Layer 6 of a small transformer language model trained on English Wikipedia (18 layers, counted from 0, width 64).
A neuron's activation on a vector x is GELU(gate . x) times (in . x), where the dot is the dot product.

Input weights of the MLP neurons that the questions are about. A number n stands for (n - 500) times 0.0017.
n2 gate: 457 364 414 425 480 482 445 612 426 563 488 478 401 623 399 326 475 648 435 573 714 517 694 266 662 350 399 517 343 427 596 226 70 663 531 374 405 444 338 454 464 527 500 344 749 514 318 402 555 378 764 387 329 382 518 216 395 553 539 200 344 311 395 461
n7 gate: 542 421 562 574 327 727 368 389 401 308 577 306 243 446 566 247 468 506 556 502 616 567 607 215 381 638 475 299 559 577 330 344 542 541 314 650 635 672 508 430 789 597 350 142 744 646 586 671 728 522 432 391 288 489 521 618 700 558 484 254 712 489 508 396
n10 gate: 623 507 790 292 457 568 613 572 458 623 466 297 228 648 193 370 626 474 427 575 391 555 592 503 485 328 647 432 285 451 422 229 815 388 405 337 178 550 430 545 391 492 442 491 533 455 507 582 16 472 512 408 629 532 653 414 590 369 703 410 358 694 493 631
n12 gate: 291 399 365 352 533 556 319 730 526 337 228 379 484 764 317 442 688 768 269 716 602 675 401 433 290 203 548 447 687 703 764 376 790 485 628 574 490 382 382 532 810 634 632 413 554 822 403 599 315 631 302 754 711 574 438 462 771 465 696 725 228 629 557 305
n20 gate: 424 785 414 721 673 629 629 648 535 461 454 629 179 608 390 432 446 502 485 581 555 548 351 567 426 618 408 626 608 643 354 522 477 265 495 638 373 55 617 649 847 710 535 313 446 517 498 463 727 543 453 561 520 570 543 475 505 474 380 440 643 530 482 357
n32 gate: 441 360 510 260 519 77 316 529 557 771 373 509 634 649 563 517 411 522 466 208 391 658 175 497 563 346 502 481 447 574 312 475 550 319 574 786 253 401 204 634 407 486 425 495 261 595 548 663 586 769 293 485 680 527 542 523 418 430 532 553 403 399 325 499
n45 gate: 698 484 564 503 432 270 664 516 286 568 467 569 677 680 445 497 408 697 435 463 388 806 341 416 235 480 504 437 520 563 280 365 706 432 453 338 276 464 500 879 514 670 575 291 427 402 585 755 327 304 547 521 480 418 380 559 312 342 654 488 458 420 505 558
n47 gate: 571 295 395 621 349 639 544 489 485 419 512 422 463 453 442 362 574 473 398 577 399 536 507 409 366 441 614 581 544 530 596 395 435 405 448 519 381 484 573 453 360 517 362 597 568 444 391 519 455 514 462 411 599 533 564 522 681 337 555 450 517 461 548 604
n71 gate: 469 415 535 486 256 692 556 504 131 411 362 418 366 475 453 396 327 267 460 459 482 483 155 588 590 483 598 668 401 486 576 502 540 419 703 438 328 249 570 815 440 720 706 219 442 384 750 701 339 523 570 461 683 322 562 626 366 368 628 502 388 370 577 568
n75 gate: 481 611 452 570 388 425 575 380 477 512 476 408 475 429 479 478 487 517 415 602 626 522 507 460 428 511 516 638 464 444 549 607 413 518 611 623 282 566 479 448 510 445 570 407 480 335 683 433 483 433 462 409 479 470 458 500 404 577 474 560 329 442 390 644
n76 gate: 315 555 242 334 512 477 293 503 434 520 573 313 436 545 586 656 703 484 678 365 267 475 415 471 465 600 684 428 568 550 656 525 482 682 602 587 701 569 460 686 337 759 266 349 383 573 357 591 446 458 400 476 385 679 633 663 377 399 497 439 341 382 711 492
n80 gate: 433 439 420 458 452 500 443 460 483 460 422 424 449 561 451 414 447 479 571 395 518 524 409 609 554 434 589 428 559 460 473 539 412 530 567 553 536 516 542 560 600 534 316 595 475 525 509 545 526 473 382 420 493 537 515 572 431 597 446 535 554 488 515 530
n121 gate: 451 515 536 249 251 515 254 422 286 663 568 327 484 477 598 668 309 447 751 372 683 380 462 423 335 504 621 511 495 495 739 319 543 528 427 682 617 599 482 411 634 484 485 504 535 394 422 414 119 418 438 225 641 620 549 582 209 626 443 327 608 645 668 319
n123 gate: 701 579 348 507 594 431 531 225 492 424 498 417 620 531 390 561 329 411 456 580 419 422 268 732 273 456 371 537 743 472 297 271 640 470 211 536 408 544 342 563 531 575 374 457 228 514 634 797 464 526 441 371 577 496 665 559 229 567 638 639 229 207 391 153
n126 gate: 647 547 343 790 486 566 670 458 600 606 625 371 670 428 573 624 618 350 580 473 464 577 393 489 487 472 538 566 650 609 554 231 543 442 646 598 550 471 504 434 659 662 533 443 704 326 513 311 263 612 641 583 365 542 559 400 461 562 520 595 519 565 589 252
n128 gate: 711 542 833 587 432 637 623 620 516 243 344 446 454 420 636 707 510 588 725 422 465 558 499 665 664 605 509 209 792 323 418 552 477 449 309 318 464 283 487 657 493 365 473 479 547 486 496 643 566 515 614 433 266 431 738 327 521 425 657 546 591 216 412 496
n148 gate: 495 327 537 474 360 114 538 421 420 571 308 489 308 322 575 331 492 659 446 522 376 327 464 363 442 499 523 401 650 448 529 427 410 465 468 245 553 609 145 281 576 620 690 613 567 506 634 340 293 705 403 541 228 515 561 410 400 156 479 663 560 278 66 657
n180 gate: 409 454 479 442 458 739 430 611 586 511 472 448 520 481 590 432 375 602 621 401 545 430 498 417 451 586 351 452 528 527 405 412 440 500 449 505 483 439 467 625 580 616 607 438 701 520 492 589 679 627 469 457 550 495 320 522 374 623 404 497 409 470 472 567
n2 in: 457 574 356 604 448 469 452 508 159 654 371 501 663 360 392 432 372 547 272 665 407 426 582 480 395 403 632 711 625 551 469 438 307 454 651 433 275 406 449 589 402 456 297 426 147 771 344 574 347 450 424 230 809 221 290 263 593 672 607 483 333 296 483 478
n7 in: 398 555 936 710 615 518 517 231 821 255 454 437 689 359 695 528 334 738 607 576 500 535 482 592 552 617 886 589 816 488 389 758 629 382 241 500 588 395 453 655 355 511 598 502 639 472 697 526 624 402 667 490 533 446 364 379 374 626 262 296 631 327 572 458
n10 in: 546 709 359 473 510 329 546 456 518 316 533 636 338 500 563 480 375 429 401 701 418 622 400 477 350 579 271 512 772 322 405 400 432 567 538 587 631 458 806 140 426 418 518 495 623 456 466 298 522 596 623 412 738 475 292 437 477 650 584 779 523 535 458 730
n12 in: 647 582 761 488 844 371 331 636 620 719 127 494 507 521 390 608 472 388 884 480 424 765 529 562 450 600 662 680 752 452 425 555 416 553 614 776 698 545 433 511 572 616 553 756 307 389 261 465 666 295 440 265 571 917 527 657 251 825 644 739 485 777 558 774
n20 in: 221 249 427 708 508 608 489 711 388 583 486 700 563 665 561 406 209 433 538 426 440 591 406 365 427 626 471 328 542 307 532 615 385 131 512 491 276 381 535 474 614 414 490 334 362 441 420 376 594 445 619 773 602 347 465 567 583 475 733 556 546 554 543 439
n32 in: 465 512 425 142 399 320 613 556 699 880 278 312 392 691 728 409 346 623 448 451 699 607 681 517 522 303 765 265 474 578 460 468 409 597 507 564 210 115 476 502 262 356 255 658 466 688 577 603 354 606 693 403 621 268 357 651 522 452 537 428 208 505 290 708
n45 in: 221 340 506 484 300 267 327 489 694 483 471 517 696 505 655 476 275 592 575 305 461 447 733 341 409 717 501 583 495 312 466 306 393 375 344 646 535 544 386 565 655 355 643 601 674 443 484 797 566 508 563 580 611 405 282 415 497 550 733 696 456 583 616 741
n47 in: 468 599 460 409 681 612 448 513 539 373 363 478 393 395 549 452 525 478 575 592 466 490 493 474 486 344 498 634 642 443 572 481 325 410 657 424 590 685 529 561 469 643 433 483 565 415 583 428 463 340 452 297 652 702 385 566 623 509 402 424 513 470 532 598
n71 in: 68 502 783 532 531 348 722 379 583 402 599 366 431 312 559 435 773 179 518 433 361 307 364 298 529 658 529 362 623 777 358 702 662 567 430 544 533 524 405 578 489 490 860 611 467 496 528 636 657 498 643 346 722 615 415 455 583 278 301 448 607 502 589 498
n75 in: 500 472 402 538 457 501 598 603 624 464 385 429 429 358 464 621 629 525 293 588 450 404 566 484 491 510 683 532 503 497 681 520 393 563 533 448 340 557 482 504 525 414 432 340 590 492 509 376 487 456 645 617 598 451 265 556 449 522 547 545 503 565 542 614
n76 in: 654 496 617 598 525 496 352 769 587 429 559 450 646 728 383 580 391 369 410 354 696 754 556 485 468 629 357 494 499 433 577 804 565 553 586 642 552 421 631 475 619 368 32 462 432 780 542 580 307 487 535 563 568 660 236 457 369 280 432 418 315 557 739 400
n80 in: 335 451 604 429 471 536 486 368 468 455 503 613 480 497 447 393 482 519 484 378 575 488 352 643 571 421 468 508 630 501 416 613 464 457 483 505 486 508 551 506 469 464 431 495 527 524 667 550 543 410 460 418 596 447 387 506 415 534 508 455 441 553 566 522
n121 in: 510 451 371 476 243 532 158 509 113 723 392 382 342 426 276 661 360 529 765 242 342 513 577 495 306 573 740 673 471 676 718 451 614 650 316 521 539 474 330 423 541 570 494 457 529 522 442 577 210 572 146 533 635 508 839 378 662 391 591 807 433 373 472 478
n123 in: 295 275 535 530 411 437 424 592 367 876 757 615 700 518 384 536 475 179 562 571 487 300 453 534 565 758 449 486 560 249 591 275 710 773 428 649 522 419 409 528 603 562 420 704 159 805 253 497 514 435 521 348 259 424 562 449 499 432 469 690 428 143 432 357
n126 in: 582 574 616 483 597 312 532 606 557 370 362 579 374 382 488 579 568 756 335 428 604 639 409 685 354 252 605 500 562 593 575 640 395 733 786 586 380 450 497 420 295 519 564 724 610 349 621 612 668 534 575 415 465 701 501 461 386 359 400 485 264 519 476 661
n128 in: 617 95 696 431 710 384 748 562 507 589 738 690 260 532 597 295 553 582 560 656 265 362 325 864 193 529 558 441 522 650 496 538 477 451 121 190 337 585 682 365 615 588 449 590 696 744 409 663 539 958 531 585 373 442 730 406 571 383 604 236 520 392 449 422
n148 in: 403 352 249 663 654 217 353 444 383 670 246 672 194 496 588 639 344 366 438 413 405 506 384 323 819 339 615 760 457 629 316 599 524 707 695 393 375 386 593 384 652 549 782 539 476 428 696 732 517 476 525 527 159 515 720 434 397 225 355 623 561 436 576 385
n180 in: 533 575 372 396 460 601 306 539 511 471 487 461 474 473 467 513 423 597 575 419 559 434 702 449 590 547 425 339 369 241 449 386 537 576 585 425 656 586 576 462 548 486 470 507 430 504 426 239 428 444 599 361 462 800 451 513 250 648 512 451 577 348 375 538

Each question shows a token from some text and the vector x that enters the MLP there. A number n stands for (n - 500) times 0.01.

"ak": 546 457 595 499 460 702 567 461 402 534 521 611 686 497 585 468 453 545 393 628 407 732 574 363 449 544 383 519 487 369 503 435 507 536 399 422 649 735 507 524 387 439 491 484 444 429 559 529 519 357 588 688 524 418 821 530 496 549 551 625 397 586 529 331
The most active neuron and its activation: n123, at about 1.1

"ical": 459 338 597 561 554 660 636 550 425 640 480 467 516 510 454 585 473 490 282 575 398 757 567 536 628 651 490 612 551 399 357 439 337 486 546 479 380 484 447 497 416 431 446 638 490 392 574 422 596 513 476 439 563 637 506 467 500 512 468 613 578 569 378 294
Which neuron lights up most? n20

" L": 489 428 502 510 497 470 498 538 565 699 510 569 530 463 574 595 773 599 437 564 563 527 492 508 599 635 447 536 399 646 333 587 518 604 608 518 527 551 741 415 527 389 496 478 524 534 460 484 501 183 533 389 709 555 583 495 618 642 257 614 298 502 372 358
Which three neurons fire most, strongest first? n20, n75, n121

" same": 434 515 486 346 620 625 493 496 469 588 516 537 487 357 430 575 473 544 237 609 400 703 486 399 573 479 528 561 517 534 629 632 407 614 645 562 545 370 667 401 407 445 529 545 728 336 544 353 580 494 622 571 602 457 530 559 417 498 418 696 538 499 429 409
The two highest activations, in order: n126, n75

"ed": 464 542 527 499 435 547 504 359 430 528 503 655 582 420 546 571 615 572 313 519 552 531 402 530 564 651 480 569 391 498 567 532 441 631 417 338 411 405 602 509 349 434 401 658 709 495 712 521 631 604 553 531 476 532 591 464 523 392 493 757 423 452 451 526
Which three neurons fire most, strongest first? n148, n128, n75

"ens": 522 432 548 477 490 565 487 493 394 667 581 544 439 478 639 563 692 555 425 507 459 752 534 330 415 447 458 687 368 513 528 482 418 513 669 392 556 651 557 298 459 502 455 395 380 420 647 588 738 387 633 350 346 582 583 523 701 431 429 573 406 499 423 441
Which neuron lights up most? n47

" qu": 392 609 431 521 572 582 375 358 442 633 590 550 592 585 500 449 578 495 537 515 505 859 488 480 530 587 540 594 408 469 327 450 580 564 742 399 635 501 657 542 474 411 408 487 542 602 557 517 660 259 582 511 799 427 604 495 585 602 550 619 496 521 570 389
The most active neuron and its activation: n12, at about 1.7

"S": 448 427 502 472 435 483 566 491 519 640 470 479 643 489 538 534 426 577 434 506 487 583 584 493 499 358 381 585 344 545 318 590 522 337 497 381 669 459 528 516 622 518 423 528 444 373 460 515 501 250 678 487 607 373 593 530 658 527 379 675 366 467 435 268
Which neuron lights up most? n45

"ib": 386 412 461 456 199 685 518 544 453 546 478 479 564 510 527 498 422 353 417 584 408 565 485 512 550 336 504 611 568 647 367 494 497 370 626 470 506 668 472 492 322 400 397 633 309 418 639 393 571 445 526 577 505 561 512 477 639 604 284 619 483 526 573 521
Which three neurons fire most, strongest first? n47, n80, n71

"ip": 535 454 672 477 534 599 509 504 451 596 539 701 398 448 610 531 576 459 485 570 432 561 570 520 432 343 415 476 536 581 343 535 469 438 666 479 624 752 473 558 476 528 436 685 379 347 620 512 579 412 701 622 420 430 438 463 386 470 314 567 349 597 332 358
Which neuron lights up most? n148

" e": 377 434 542 557 504 570 469 432 623 738 684 590 425 381 437 494 545 612 532 561 502 554 568 576 593 450 487 547 480 553 199 507 542 701 681 507 608 462 567 384 350 473 452 558 556 662 553 590 462 350 545 480 492 558 429 530 432 482 378 694 462 602 237 439
Which neuron lights up most? n148

"ual": 576 518 567 519 572 578 528 408 396 773 549 535 575 373 469 489 578 550 481 606 453 520 427 531 715 617 442 523 430 580 389 503 255 567 560 290 441 534 532 532 348 396 494 663 581 332 641 420 671 457 519 451 490 560 609 451 526 435 458 589 609 517 350 361
Which neuron lights up most? n148

" D": 500 500 561 474 420 495 493 525 508 573 543 448 510 563 568 403 772 559 426 489 502 649 481 456 582 691 456 527 283 496 366 552 452 534 578 466 585 573 632 447 436 440 458 487 502 565 452 518 403 291 569 472 654 485 652 586 660 467 423 817 452 482 387 354
Which three neurons fire most, strongest first? n10, n7, n128

" Wh": 406 467 464 429 407 565 465 496 516 609 602 503 585 528 454 407 668 556 573 632 449 476 502 481 469 661 452 597 532 448 371 394 468 456 643 511 520 493 647 445 533 468 595 460 499 633 405 497 700 320 593 467 808 722 482 556 625 442 435 722 389 553 445 311
The two highest activations, in order: n12, n20

"e": 364 426 513 426 552 657 435 553 466 584 628 611 543 345 549 561 465 758 390 570 492 500 597 308 476 370 408 687 422 656 343 597 507 660 450 521 503 441 547 528 343 488 504 608 607 477 495 514 513 317 480 424 461 552 538 560 421 436 429 607 491 498 382 401
Which three neurons fire most, strongest first? n2, n180, n20

" No": 411 516 567 461 483 774 446 453 474 590 636 471 647 451 481 664 718 500 476 473 409 404 614 420 645 558 436 431 392 653 380 425 362 531 466 530 493 487 654 428 283 429 452 526 640 446 534 408 504 384 589 413 767 567 344 478 421 408 411 640 432 528 433 392
The most active neuron and its activation: n180, at about 2.5

" M": 512 361 528 470 512 517 488 500 571 542 578 515 518 508 358 508 683 579 456 537 457 572 533 579 526 684 352 541 289 575 369 404 402 487 584 471 467 671 688 549 433 475 522 647 483 578 478 471 521 274 560 473 730 495 634 486 625 571 361 711 388 522 366 347
The two highest activations, in order: n10, n32

"est": 542 515 571 275 499 537 536 519 410 593 610 536 446 495 509 460 565 494 368 474 555 560 467 456 519 415 514 754 425 445 201 747 389 465 428 337 566 517 611 479 466 473 382 510 508 468 771 403 629 603 600 590 494 536 260 526 416 355 514 622 319 548 498 474
The most active neuron and its activation: n32, at about 1.5

" p": 383 421 647 467 568 525 464 428 483 566 597 491 498 461 509 419 633 477 512 584 508 729 421 640 680 479 585 588 362 453 480 499 533 516 586 449 592 496 809 438 545 511 431 611 508 576 706 439 484 385 463 520 723 524 504 597 557 733 415 615 446 485 299 303
The two highest activations, in order: n80, n12

" w": 453 425 448 584 546 463 487 419 484 796 593 503 633 520 468 451 590 582 594 538 589 626 523 525 544 541 534 566 471 471 453 574 361 608 583 431 640 456 575 472 449 476 513 467 641 635 711 548 623 230 608 426 761 581 523 566 643 630 444 737 526 515 468 520
The two highest activations, in order: n80, n2

"ric": 476 405 488 441 569 751 451 487 475 446 646 407 512 349 628 398 516 576 497 628 550 570 378 721 549 641 373 589 464 444 453 442 484 519 348 454 631 526 378 488 439 539 415 745 484 334 610 421 703 424 588 459 645 484 651 422 555 532 372 526 410 607 455 353
Which neuron lights up most? n123

" T": 467 492 548 368 445 407 529 506 515 591 625 451 586 444 469 423 671 530 404 476 466 619 490 605 593 550 523 480 408 728 362 455 336 528 604 417 471 518 754 487 472 515 443 585 554 496 494 466 431 234 534 530 699 568 470 493 562 385 414 770 427 527 330 405
Which neuron lights up most? n10

" \"": 449 491 427 580 479 448 454 420 493 603 605 497 499 486 408 528 582 542 579 662 345 433 692 567 640 665 492 655 281 622 533 549 543 638 471 529 338 409 527 633 395 395 430 580 671 547 621 521 581 373 484 419 591 476 433 509 474 522 468 672 533 486 394 410
The two highest activations, in order: n75, n20

".": 471 466 611 461 406 410 565 512 503 681 699 445 465 348 579 587 386 663 321 568 398 492 566 446 660 464 543 549 436 407 482 460 440 398 483 558 577 552 496 575 319 481 483 563 583 476 481 433 487 326 537 420 581 601 724 506 808 365 451 667 350 471 542 464
Which neuron lights up most? n47

" in": 387 437 502 434 304 684 491 521 490 793 654 647 492 491 574 432 491 579 429 551 439 652 535 763 640 526 459 583 474 544 550 556 479 573 610 423 507 395 593 457 423 425 404 515 453 387 495 597 596 363 499 427 522 535 442 505 534 484 584 652 634 471 375 305
The most active neuron and its activation: n80, at about 0.48

" at": 412 466 448 415 323 662 521 472 429 692 642 706 498 555 556 476 589 559 498 551 376 538 491 595 677 565 502 530 444 501 466 465 450 588 466 409 570 356 616 517 483 638 422 637 511 457 499 563 632 394 559 571 586 499 417 450 506 538 527 760 634 497 410 381
The most active neuron and its activation: n20, at about 1

" G": 588 421 511 502 426 582 539 565 468 583 562 499 541 519 534 510 635 563 512 622 401 592 395 349 581 594 544 422 346 616 477 539 488 439 687 459 657 490 631 415 363 428 430 551 517 571 562 428 566 163 537 530 771 413 522 492 504 493 300 688 385 501 421 353
The most active neuron and its activation: n45, at about 0.37

"erg": 482 382 434 420 498 511 531 460 399 469 555 645 577 461 607 607 475 501 506 509 652 609 557 422 424 608 637 536 385 431 384 540 479 540 441 452 583 725 522 331 290 350 415 605 440 364 696 504 630 566 663 506 627 414 558 601 697 646 329 510 453 588 403 451
Which three neurons fire most, strongest first? n7, n123, n2

"and": 555 430 534 470 498 538 587 580 380 530 576 672 473 397 595 515 429 539 409 529 449 586 499 503 392 587 463 591 362 595 391 521 341 459 337 433 741 528 553 541 413 520 449 655 508 480 531 548 682 409 501 569 630 614 489 562 532 317 477 646 624 476 308 257
Which three neurons fire most, strongest first? n20, n32, n148

" Sc": 408 370 443 577 465 564 592 538 516 683 554 529 522 720 449 482 855 504 509 660 533 594 459 505 595 566 553 488 411 617 347 571 379 652 655 463 583 457 566 469 390 477 426 594 463 484 443 445 395 327 628 521 649 501 612 600 550 610 463 682 387 575 583 396
The most active neuron and its activation: n12, at about 4

"1": 452 468 549 277 449 577 677 400 501 617 575 535 557 372 535 706 568 580 525 495 375 742 588 472 684 553 453 499 446 568 518 489 659 549 520 406 508 562 667 514 450 473 482 580 592 330 482 385 526 300 469 553 490 538 416 527 463 390 407 648 532 580 316 548
The most active neuron and its activation: n10, at about 0.62

" |\n": 394 513 493 497 343 495 553 502 460 591 611 450 516 629 512 541 644 660 543 562 294 714 601 547 655 713 575 574 317 460 486 754 535 511 620 502 476 564 441 457 473 523 482 577 693 481 599 592 536 427 480 525 643 347 549 476 583 572 537 570 484 427 340 372
The most active neuron and its activation: n32, at about 0.36

"In": 366 396 440 432 364 477 508 506 480 658 598 538 492 463 563 522 606 543 385 569 420 597 481 752 635 592 555 571 401 489 538 578 472 652 757 434 394 534 627 425 409 428 415 489 515 306 353 564 578 337 468 484 487 651 389 593 471 452 499 656 545 421 388 304
The most active neuron and its activation: n75, at about 1.7

"ird": 603 547 484 388 329 529 508 476 391 588 529 534 589 366 552 473 404 510 417 605 461 861 451 452 563 590 546 601 463 561 448 510 430 415 540 533 711 489 578 473 496 358 352 666 580 368 613 496 598 329 616 529 627 572 627 480 523 403 264 544 543 588 313 442
Which three neurons fire most, strongest first? n47, n128, n126

"ord": 482 508 500 430 539 429 498 525 491 690 598 617 622 499 606 468 484 566 392 452 450 651 567 388 550 514 510 580 388 486 471 534 523 374 169 399 626 521 545 561 482 410 324 628 474 418 715 378 546 695 668 609 645 496 504 527 516 562 302 601 535 522 379 382
The most active neuron and its activation: n32, at about 5.1

"ter": 550 482 565 482 669 837 485 488 502 582 638 546 522 310 553 487 381 526 439 499 458 484 485 538 418 688 577 653 479 526 340 453 406 437 360 312 566 493 546 545 461 437 368 639 480 415 421 333 525 529 531 546 506 569 354 575 711 715 554 608 390 537 430 343
Which neuron lights up most? n180

" He": 363 429 506 557 556 653 484 570 383 543 589 554 578 443 456 519 635 617 540 605 417 563 497 408 539 554 562 518 456 546 383 458 546 650 865 614 653 493 623 478 559 454 431 457 648 436 490 639 684 375 556 548 563 666 449 646 607 585 482 703 501 519 436 387
The two highest activations, in order: n12, n126

" second": 548 572 442 447 386 498 479 518 451 665 511 543 610 366 528 526 527 520 435 660 389 795 458 465 550 661 581 551 512 543 625 491 442 353 534 500 699 492 583 421 432 400 413 596 529 401 642 451 604 292 582 533 697 609 575 443 517 421 316 681 665 569 300 488
The two highest activations, in order: n47, n128

" b": 461 405 472 442 523 530 497 402 499 691 652 485 379 506 361 558 744 592 538 610 394 755 426 594 526 408 633 623 433 615 328 511 405 485 582 542 637 466 666 511 490 417 470 507 467 523 763 455 459 314 505 512 629 519 504 508 535 606 403 700 385 499 334 461
The most active neuron and its activation: n12, at about 2.6

"ut": 522 419 504 417 453 288 490 463 404 591 469 626 553 492 661 415 470 528 414 604 318 637 501 527 508 600 527 522 427 459 602 658 577 600 358 403 558 447 619 383 521 457 400 507 441 235 588 445 645 329 483 563 426 487 701 574 645 538 304 565 386 529 509 287
Which neuron lights up most? n148